Layer 5 of a small transformer language model trained on English Wikipedia (11 layers, counted from 0, width 96).
Take only the direct path to the model's output, skipping the later layers: a vector added to the residual stream pushes a token's score in proportion to its dot product with that token's output vector.

Output vectors of the tokens that the questions are about. A number n stands for (n - 500) times 0.0035.
"ical": 732,244,545,368,261,444,437,444,463,382,657,474,395,749,402,331,704,315,624,625,432,445,677,738,566,416,474,262,365,751,323,284,509,494,406,521,531,629,171,483,589,571,532,482,291,518,483,564,374,780,609,619,482,604,779,634,820,450,543,421,647,560,67,443,434,320,464,533,485,528,679,747,370,317,349,765,554,387,731,300,349,325,457,539,607,564,607,622,701,719,497,287,203,538,479,605
"ins": 545,456,339,324,747,403,437,508,449,443,667,599,632,759,618,582,557,309,662,359,533,531,703,547,468,502,450,354,672,533,419,451,414,444,460,391,552,496,260,391,610,333,505,262,386,518,440,455,538,622,639,406,461,736,538,483,518,469,372,386,364,564,563,425,286,407,626,663,543,472,357,664,289,399,415,573,565,439,498,493,504,606,403,774,669,511,391,683,717,580,405,576,579,441,452,461
"iro": 589,519,340,210,595,586,544,483,699,463,509,741,407,701,513,484,558,531,614,613,440,723,304,346,569,371,437,547,564,623,571,544,559,608,438,298,614,290,378,492,463,390,539,474,366,530,301,642,603,500,455,516,452,570,549,596,607,422,690,332,388,631,589,381,260,555,389,400,521,566,494,501,453,269,463,335,494,319,435,555,609,484,546,784,555,302,357,333,558,519,610,630,523,582,501,694
" mot": 445,384,436,250,531,616,523,661,535,426,487,416,471,601,432,640,600,381,407,498,488,586,513,337,610,271,412,478,441,575,352,515,482,470,540,364,352,434,384,531,545,684,262,449,543,598,501,580,638,692,617,473,613,534,487,561,481,482,630,493,515,528,399,413,538,628,566,437,416,500,564,617,290,387,422,513,469,368,651,271,592,559,511,564,479,653,423,352,842,565,474,400,569,511,608,666
"=": 534,354,320,400,403,348,521,670,447,611,479,360,727,571,402,278,425,326,306,492,542,498,591,604,587,696,374,594,662,477,591,411,542,623,331,454,362,441,353,419,622,493,381,642,401,506,534,334,456,317,371,635,532,305,432,535,826,581,526,574,409,300,530,476,583,400,367,542,500,677,401,696,483,650,542,755,462,428,449,654,423,506,532,670,580,560,416,513,550,642,392,706,442,529,660,445
"ler": 455,439,504,259,616,549,598,364,365,443,809,809,351,651,511,677,480,340,347,565,616,484,371,438,454,459,232,514,407,575,636,410,433,550,673,487,359,525,352,403,566,604,493,554,612,497,332,478,559,657,655,541,362,653,458,630,629,398,645,297,573,785,450,342,89,497,659,356,443,615,604,657,668,285,536,523,475,454,652,420,413,457,296,741,586,613,399,531,537,426,348,723,186,355,584,588
".": 540,644,515,441,583,284,453,602,392,460,335,290,463,434,554,369,540,533,302,402,528,404,438,552,611,560,533,634,660,398,629,611,518,288,398,562,422,636,666,570,513,301,537,330,580,465,367,690,355,474,492,729,579,457,571,583,364,701,465,633,185,406,577,376,739,339,531,448,573,570,505,465,601,661,516,631,495,656,550,667,346,699,466,440,528,447,328,390,440,495,469,521,436,548,599,415
"uction": 457,365,673,217,377,339,582,524,574,464,475,554,373,725,727,525,590,266,689,658,543,787,311,426,533,447,424,351,327,765,481,498,100,450,714,330,486,442,373,504,598,527,494,425,299,579,420,501,647,533,761,628,288,461,645,397,791,448,748,484,369,611,490,284,431,373,319,432,547,425,564,845,346,381,303,483,560,293,564,401,585,415,488,755,530,710,264,520,618,692,575,663,469,520,384,674
"ban": 537,476,546,275,449,576,658,294,555,471,715,697,484,827,555,551,512,442,153,406,335,828,415,543,480,259,258,398,460,583,493,394,403,488,427,558,477,475,298,487,640,515,331,457,265,524,578,540,587,569,643,492,497,535,587,509,562,424,391,578,671,600,621,505,247,529,660,535,357,404,653,488,316,482,563,324,703,500,642,415,638,442,581,620,628,463,413,434,667,457,519,437,272,642,560,551
" follows": 711,332,256,309,338,551,510,667,430,484,517,285,517,628,380,756,603,308,464,718,645,720,730,348,658,420,314,715,494,614,522,535,556,419,369,556,488,271,219,398,500,340,395,551,603,579,366,602,596,401,534,505,406,436,307,542,542,421,816,391,573,592,563,421,514,657,357,597,449,497,406,456,239,281,388,669,764,419,616,308,482,464,436,889,550,519,284,436,465,673,615,632,566,358,504,774
"\"": 678,356,577,433,407,457,349,698,577,470,649,317,607,539,527,324,632,463,402,462,694,369,677,506,461,430,625,607,567,932,784,488,573,286,436,237,357,394,409,447,640,416,359,551,488,515,292,565,426,634,409,403,376,473,518,216,443,608,509,677,338,651,567,243,397,197,247,446,762,645,525,536,484,597,546,627,694,482,226,591,507,595,217,677,493,631,518,485,501,502,543,536,578,556,555,586
"ining": 671,320,445,360,211,467,323,435,518,493,592,730,481,700,600,669,499,324,595,588,693,600,666,778,609,413,549,456,620,575,555,528,220,487,402,517,709,479,117,367,381,447,534,426,407,549,149,328,402,624,570,473,318,557,669,565,683,326,552,338,461,277,427,394,602,400,409,638,415,394,631,644,160,426,543,556,585,343,706,446,504,396,543,769,646,411,374,554,684,644,706,571,487,634,373,587
"dam": 648,458,497,209,536,766,609,345,668,481,796,759,382,787,315,463,650,166,438,673,656,592,501,636,265,426,345,638,360,775,381,387,371,611,607,463,704,390,477,418,563,243,449,458,427,491,389,513,474,623,471,357,453,681,407,243,616,436,809,389,452,534,509,461,368,699,593,224,425,354,501,449,308,328,489,356,594,472,519,333,540,328,623,959,527,567,545,322,599,447,616,517,411,837,364,689
" district": 551,303,553,327,319,608,534,624,462,458,681,292,547,618,523,455,738,308,490,446,547,499,279,566,636,512,398,582,405,445,499,379,467,445,600,348,494,430,431,531,604,518,485,398,391,539,670,434,449,686,448,668,593,754,502,664,669,375,634,459,445,474,494,320,353,549,450,464,516,339,510,614,412,408,562,474,524,445,592,460,386,456,398,613,526,384,551,510,461,486,640,647,427,583,520,737
" do": 444,402,417,412,489,376,537,622,520,470,514,436,501,513,619,558,529,490,477,423,407,654,367,549,467,515,498,463,475,535,548,600,541,288,431,492,482,364,483,548,443,522,495,603,504,564,369,543,372,577,441,430,454,386,564,569,605,523,600,379,433,476,561,528,423,707,468,431,393,505,529,432,533,484,479,410,606,545,588,605,507,515,444,579,515,441,461,595,665,559,701,393,562,376,582,572
"ful": 783,543,515,128,302,461,382,324,433,396,827,680,431,721,347,572,672,232,179,469,666,649,430,782,376,482,458,465,417,777,317,522,649,472,819,496,737,333,325,436,628,481,719,508,522,546,102,412,578,531,478,413,531,663,690,600,787,580,654,334,725,498,316,488,339,333,512,448,384,559,431,507,300,365,401,595,380,582,386,447,434,467,553,669,607,510,438,286,430,683,568,381,510,582,491,632
"Personal": 475,257,489,139,356,410,381,452,236,400,488,573,585,804,482,678,560,216,562,639,446,527,596,599,607,461,523,464,289,555,732,576,305,468,664,346,820,28,505,410,465,692,464,662,227,589,473,445,556,484,586,471,490,381,611,360,659,486,526,280,616,672,367,582,604,423,636,731,587,429,658,710,427,497,542,336,627,422,580,407,564,480,490,781,459,182,621,385,668,537,511,687,358,474,511,428
"ural": 659,401,655,261,158,532,466,422,442,449,747,354,390,767,401,618,738,286,403,557,494,725,523,673,514,551,478,309,388,683,453,320,434,359,333,578,372,428,313,460,441,553,662,589,286,548,153,266,605,501,561,326,248,781,839,773,600,472,518,401,649,552,400,367,437,605,229,437,417,508,618,703,387,471,412,506,280,495,724,317,582,350,487,732,456,493,523,670,541,670,478,653,501,766,721,649

Each question shows what one neuron of this layer's MLP adds at an activation of 1. A number n stands for (n - 500) times 0.0031.

n325: 270,536,361,493,461,417,602,385,702,614,346,240,599,374,380,444,489,350,482,506,598,457,494,351,453,559,577,491,541,596,577,560,451,418,556,616,466,591,675,453,671,526,438,591,485,469,363,405,428,581,558,482,379,470,412,378,497,582,462,468,668,385,602,566,465,642,345,602,467,653,466,564,698,453,489,437,632,589,442,553,423,667,527,648,542,476,513,494,377,572,575,506,397,512,519,325
Which two tokens does it push up most, strongest first? "=", "\""

n91: 554,490,461,538,430,507,370,444,422,581,336,486,536,574,560,534,396,453,455,512,511,658,592,575,532,619,644,558,482,660,608,507,396,626,555,454,571,429,502,386,523,572,569,364,535,519,428,529,481,642,536,433,483,521,495,453,599,509,380,431,467,525,475,489,464,548,498,412,582,526,590,487,612,386,581,341,350,637,560,396,456,333,561,590,476,394,490,490,595,465,365,540,458,614,537,250
Which of these tokens does it push down most? " follows"

n293: 478,465,485,577,518,742,426,545,517,538,479,530,617,687,433,530,514,538,523,661,524,443,427,493,456,502,661,417,444,480,414,524,467,474,418,412,581,418,662,414,411,592,480,518,408,533,411,404,505,615,528,389,449,500,502,643,495,242,413,498,512,426,426,364,509,469,588,355,582,398,500,454,462,597,457,427,397,603,602,320,552,531,546,482,467,619,532,371,458,594,580,512,645,482,597,610
Pushed up most: "ural"

n219: 387,417,509,549,488,551,596,498,436,584,536,462,377,506,504,506,354,553,493,535,564,498,508,441,598,531,580,495,495,566,442,571,500,554,600,353,522,614,477,670,609,434,581,564,429,561,383,392,491,461,457,584,415,504,528,540,447,556,434,491,498,475,627,506,319,562,379,607,382,502,461,443,486,586,420,581,455,482,424,609,572,432,455,343,669,488,478,396,681,429,512,502,476,379,373,583
Which of these tokens does it push down most? "Personal"

n203: 442,502,384,575,533,463,500,540,516,332,367,487,445,357,628,452,579,567,528,590,572,613,376,460,477,399,386,674,363,459,528,545,424,488,451,477,538,574,470,388,596,470,479,439,650,305,512,500,495,434,466,493,518,517,624,522,486,465,517,424,581,398,617,554,524,405,446,505,628,444,494,500,455,586,587,579,401,497,552,414,623,437,464,626,508,655,635,524,581,578,565,464,532,529,314,458
Pushed up most: "uction"

n44: 517,380,525,537,562,419,503,635,543,539,579,503,434,615,578,457,432,431,542,478,614,457,527,566,459,455,448,613,428,500,596,471,643,280,647,530,575,383,626,500,420,570,514,432,469,320,670,605,623,474,488,648,489,445,494,730,480,526,468,294,482,380,615,554,508,500,638,246,592,404,488,520,421,473,575,511,555,463,471,424,419,375,462,299,336,481,669,603,669,361,395,436,568,500,557,568
Pushed up most: " district"

n110: 512,530,331,600,540,282,570,354,564,620,443,500,571,574,485,451,438,506,494,410,629,509,345,494,357,549,525,702,261,530,497,468,587,279,736,405,659,515,512,642,580,579,632,436,463,397,411,520,559,544,475,444,664,556,279,549,659,364,475,515,645,380,593,520,517,404,446,551,651,451,615,556,421,662,520,609,444,403,537,355,401,516,362,500,401,323,519,574,524,651,503,517,599,664,386,548
Pushed up most: "ful"

n94: 547,475,481,546,464,514,372,413,545,571,471,294,579,546,277,543,430,471,567,553,559,454,491,623,609,424,529,445,527,598,353,433,568,456,506,446,537,307,511,436,366,452,450,782,605,712,343,591,394,433,399,587,538,518,503,641,560,612,585,641,503,456,510,518,554,386,386,445,377,465,465,694,486,538,497,500,451,441,653,366,445,596,581,593,548,580,274,500,489,506,420,524,400,453,464,673
Which of these tokens does it push down most? "ban"

n235: 361,469,420,507,528,453,473,538,467,227,624,537,472,385,585,430,588,521,428,403,420,296,592,432,546,544,487,503,493,402,567,413,625,533,484,549,470,583,710,582,335,565,497,728,717,652,307,672,351,552,523,516,512,477,255,530,461,352,510,627,624,631,657,665,488,640,590,478,481,524,272,452,503,309,554,481,513,486,449,509,447,295,446,601,520,475,645,516,268,541,379,623,457,546,487,352
Which of these tokens does it push down most? "uction"

n105: 425,365,666,431,338,624,546,713,508,507,556,454,608,242,367,410,571,634,636,618,500,372,331,364,614,497,512,417,527,453,544,503,474,464,607,497,505,431,599,453,429,356,604,476,273,544,550,546,514,598,316,582,500,537,358,559,523,481,548,497,455,506,471,427,549,578,511,272,565,454,590,604,449,527,427,421,366,453,382,551,534,600,505,453,693,377,509,563,595,529,629,484,542,529,691,521
Pushed up most: " district"

n129: 497,548,533,371,366,446,266,570,440,642,503,588,314,632,448,566,521,397,571,520,461,667,367,572,508,479,603,394,642,517,653,454,483,452,605,470,383,555,429,444,533,546,472,494,621,693,565,538,624,536,515,547,626,458,382,581,666,386,288,520,580,410,474,476,534,445,484,508,369,375,628,677,417,357,557,437,453,604,257,472,528,544,536,420,435,466,284,581,506,390,411,511,602,518,595,587
Pushed up most: "uction"

n247: 491,518,446,588,296,583,376,570,503,682,465,497,560,538,571,600,422,494,654,515,562,548,493,451,612,581,625,361,408,422,324,359,610,656,219,449,397,350,445,503,574,647,451,562,572,653,619,503,650,452,449,554,687,577,351,500,708,535,312,628,416,396,518,494,475,303,385,563,454,453,680,516,550,487,488,555,443,657,344,429,479,526,506,593,507,652,451,503,373,388,297,582,409,407,520,552
Which of these tokens does it push down most? "dam"

n22: 596,470,573,594,568,467,510,443,469,509,404,432,571,279,449,566,439,474,465,341,465,528,495,451,436,394,432,588,665,554,530,691,290,500,432,515,579,528,642,628,382,511,575,468,416,526,620,510,561,544,621,580,440,656,594,505,557,480,492,505,453,473,406,389,466,457,637,500,590,576,387,653,626,487,438,505,366,472,459,458,473,557,557,656,386,443,339,436,537,546,554,383,513,422,457,450
Pushed up most: "."

n229: 563,423,437,456,562,496,318,525,451,467,461,486,457,638,523,564,486,561,611,463,483,603,671,550,446,442,415,578,549,630,447,504,482,437,470,558,504,502,524,456,421,476,526,365,502,292,505,489,343,544,402,443,519,537,474,473,477,431,593,568,546,533,298,541,620,378,479,652,454,576,457,565,596,486,506,573,393,571,513,357,540,530,605,388,558,550,411,603,546,475,464,551,502,567,424,523
Which three tokens does it push up most, strongest first? "ical", "ining", "ins"

n4: 439,564,451,558,600,653,646,461,466,524,643,602,374,520,469,452,456,642,441,588,522,364,577,591,385,519,405,244,619,293,573,626,371,615,506,314,284,563,494,546,436,427,430,528,473,442,515,520,688,506,609,300,446,576,552,503,548,621,630,625,492,570,443,543,651,413,459,468,418,480,458,518,488,552,528,509,651,406,491,740,541,579,406,534,541,477,509,518,358,494,442,287,488,322,541,472
Pushed up most: "ler"

n277: 500,639,447,482,467,576,523,545,545,310,625,409,475,577,516,403,509,583,498,632,447,639,407,444,460,469,537,632,581,556,487,514,628,382,413,447,394,457,616,515,530,395,502,478,514,500,470,600,516,604,405,537,523,564,577,450,588,397,530,432,520,608,584,612,478,548,496,507,483,529,462,548,571,530,432,472,646,232,510,500,476,384,325,522,531,462,313,435,509,469,616,509,438,374,467,428
Which two tokens does it push up most, strongest first? "iro", " follows"

n198: 557,575,424,455,434,543,317,538,461,441,636,626,493,751,396,662,502,514,482,417,460,490,566,619,522,583,505,502,589,562,549,476,505,521,407,581,490,641,598,503,630,448,520,620,392,583,482,512,370,439,386,466,485,399,542,591,495,465,516,467,389,563,540,523,516,382,394,577,492,440,406,590,485,333,517,467,565,413,610,407,422,427,435,338,451,432,338,567,512,444,719,613,505,547,524,399
Which two tokens does it push up most, strongest first? "ining", "ural"

n280: 366,668,370,640,651,506,435,667,571,466,313,551,598,504,577,462,475,638,450,344,566,497,503,464,546,503,509,555,377,726,325,376,346,697,481,465,542,536,609,537,595,465,462,519,337,430,491,389,465,571,442,292,523,723,418,469,290,469,369,547,539,400,423,399,560,542,461,593,453,661,490,373,435,416,407,441,527,523,623,485,603,555,616,610,606,538,500,485,588,617,360,534,488,358,573,497
Pushed up most: "ins"

n211: 367,622,527,473,525,512,412,434,482,617,427,350,602,662,376,542,606,317,463,385,721,475,477,488,485,428,544,500,399,668,412,518,531,471,590,426,564,509,662,293,402,629,512,593,422,444,427,694,280,328,446,491,668,375,548,445,604,486,355,551,405,558,556,455,377,469,602,512,552,352,486,438,614,461,392,604,336,503,631,302,424,662,556,576,586,394,526,717,530,373,563,649,452,561,493,612
Pushed up most: "Personal"

n332: 489,595,295,313,475,535,620,588,573,535,554,505,623,511,516,456,482,471,391,476,465,542,536,587,331,603,579,463,451,519,346,406,503,644,365,489,531,453,590,480,484,571,589,575,497,454,494,382,426,580,424,472,561,495,398,604,606,519,500,535,441,608,693,576,412,372,525,449,554,279,575,695,453,603,401,473,511,488,519,495,405,554,395,390,426,497,497,614,543,669,346,495,411,526,790,425
Which two tokens does it push up most, strongest first? "=", "ural"

n30: 577,460,478,500,540,467,495,540,413,450,523,518,596,459,510,390,439,356,480,457,594,544,574,545,384,495,497,591,578,574,505,308,505,417,391,348,514,580,329,634,390,511,502,683,595,368,647,442,456,497,549,523,549,509,577,500,407,454,542,405,495,597,598,572,634,277,570,483,575,466,609,495,396,397,394,571,503,556,546,518,498,542,323,411,448,625,439,372,627,444,583,550,503,518,389,569
Which of these tokens does it push down most? "iro"

n64: 460,626,552,430,551,442,481,317,647,406,610,486,552,476,527,459,408,469,356,360,444,529,536,474,537,645,521,577,570,569,549,534,675,623,534,584,524,415,666,555,309,656,588,519,223,457,584,510,520,434,404,443,476,484,490,406,516,396,264,410,592,505,509,479,572,618,655,450,467,452,540,500,424,476,575,513,492,550,510,540,513,566,567,398,489,530,540,456,470,472,556,488,548,558,503,351
Which two tokens does it push up most, strongest first? "ban", "Personal"

n361: 443,543,538,695,549,471,574,431,484,697,633,482,517,434,383,402,566,518,563,591,583,423,495,484,445,491,550,526,534,393,545,491,465,367,434,349,574,448,531,323,553,487,507,426,525,529,439,547,554,543,400,370,603,522,517,638,537,517,513,591,589,493,558,543,560,451,347,543,534,417,541,567,417,492,512,505,512,433,498,469,620,485,409,427,532,438,319,443,567,490,530,375,475,694,242,617
Pushed up most: "ining"

n344: 474,429,548,450,583,547,450,473,554,516,524,524,525,603,520,449,454,529,382,620,427,395,505,304,644,491,385,488,553,505,598,502,423,485,637,569,491,664,583,448,581,462,493,393,541,395,473,427,610,431,519,480,466,458,505,432,641,278,498,404,489,343,589,603,537,548,559,556,535,545,496,399,526,505,450,486,515,505,301,425,580,385,621,547,523,448,687,574,495,351,441,417,480,515,528,574
Which two tokens does it push up most, strongest first? "dam", "ban"

n276: 312,439,414,379,548,610,551,462,372,544,455,412,521,412,412,532,538,620,446,511,506,400,745,629,426,409,508,455,403,426,579,528,497,421,370,463,587,322,548,539,448,587,628,607,505,612,716,518,414,553,533,586,583,435,378,623,574,497,441,489,508,516,567,483,589,503,530,545,540,572,415,481,568,438,613,390,340,518,505,521,423,514,654,609,360,415,455,470,489,413,368,536,613,743,497,345
Which three tokens does it push up most, strongest first? "Personal", "=", "."

n328: 570,626,500,438,529,433,503,586,489,589,497,348,437,636,446,593,278,475,479,398,587,551,369,561,632,365,378,517,600,534,473,438,518,351,478,732,489,443,245,393,466,649,520,713,649,442,540,585,506,693,488,479,506,525,465,486,422,352,654,395,415,474,677,489,484,393,451,589,670,344,542,410,391,401,626,565,515,507,419,477,416,454,492,576,440,282,475,560,422,542,576,371,491,604,513,663
Which three tokens does it push up most, strongest first? " follows", "ining", " district"

n100: 379,580,416,491,305,539,500,605,402,294,457,485,617,560,463,550,399,537,536,632,515,480,491,401,514,306,601,514,453,500,544,376,647,497,564,394,428,441,636,564,579,467,434,383,446,638,532,604,519,596,457,678,634,412,497,579,611,697,482,550,409,481,393,397,449,540,490,495,650,495,493,429,522,398,431,539,514,340,469,417,621,439,467,632,295,550,348,393,582,424,550,593,661,743,479,436
Pushed up most: " mot"

n151: 478,535,535,713,456,484,531,628,523,693,356,463,335,259,445,598,411,466,582,541,538,503,473,472,551,464,429,492,619,479,482,469,611,647,446,768,510,530,478,514,491,358,549,629,561,386,520,474,500,375,405,494,342,568,495,562,405,497,431,387,579,538,540,382,532,492,472,425,587,539,495,475,593,609,706,361,690,446,453,432,373,503,473,585,379,497,414,450,559,677,447,583,597,324,602,431
Pushed up most: " follows"

n95: 659,518,414,506,497,285,505,600,441,602,427,410,477,539,542,524,384,527,479,376,610,457,472,656,353,419,591,604,517,434,548,401,608,563,337,558,455,616,627,600,414,508,459,424,532,161,449,520,417,435,521,503,465,466,497,485,404,509,522,569,485,459,432,517,472,495,507,541,601,559,463,357,534,511,527,534,233,506,458,590,531,557,486,398,612,551,686,537,559,539,495,633,710,508,458,557
Pushed up most: "."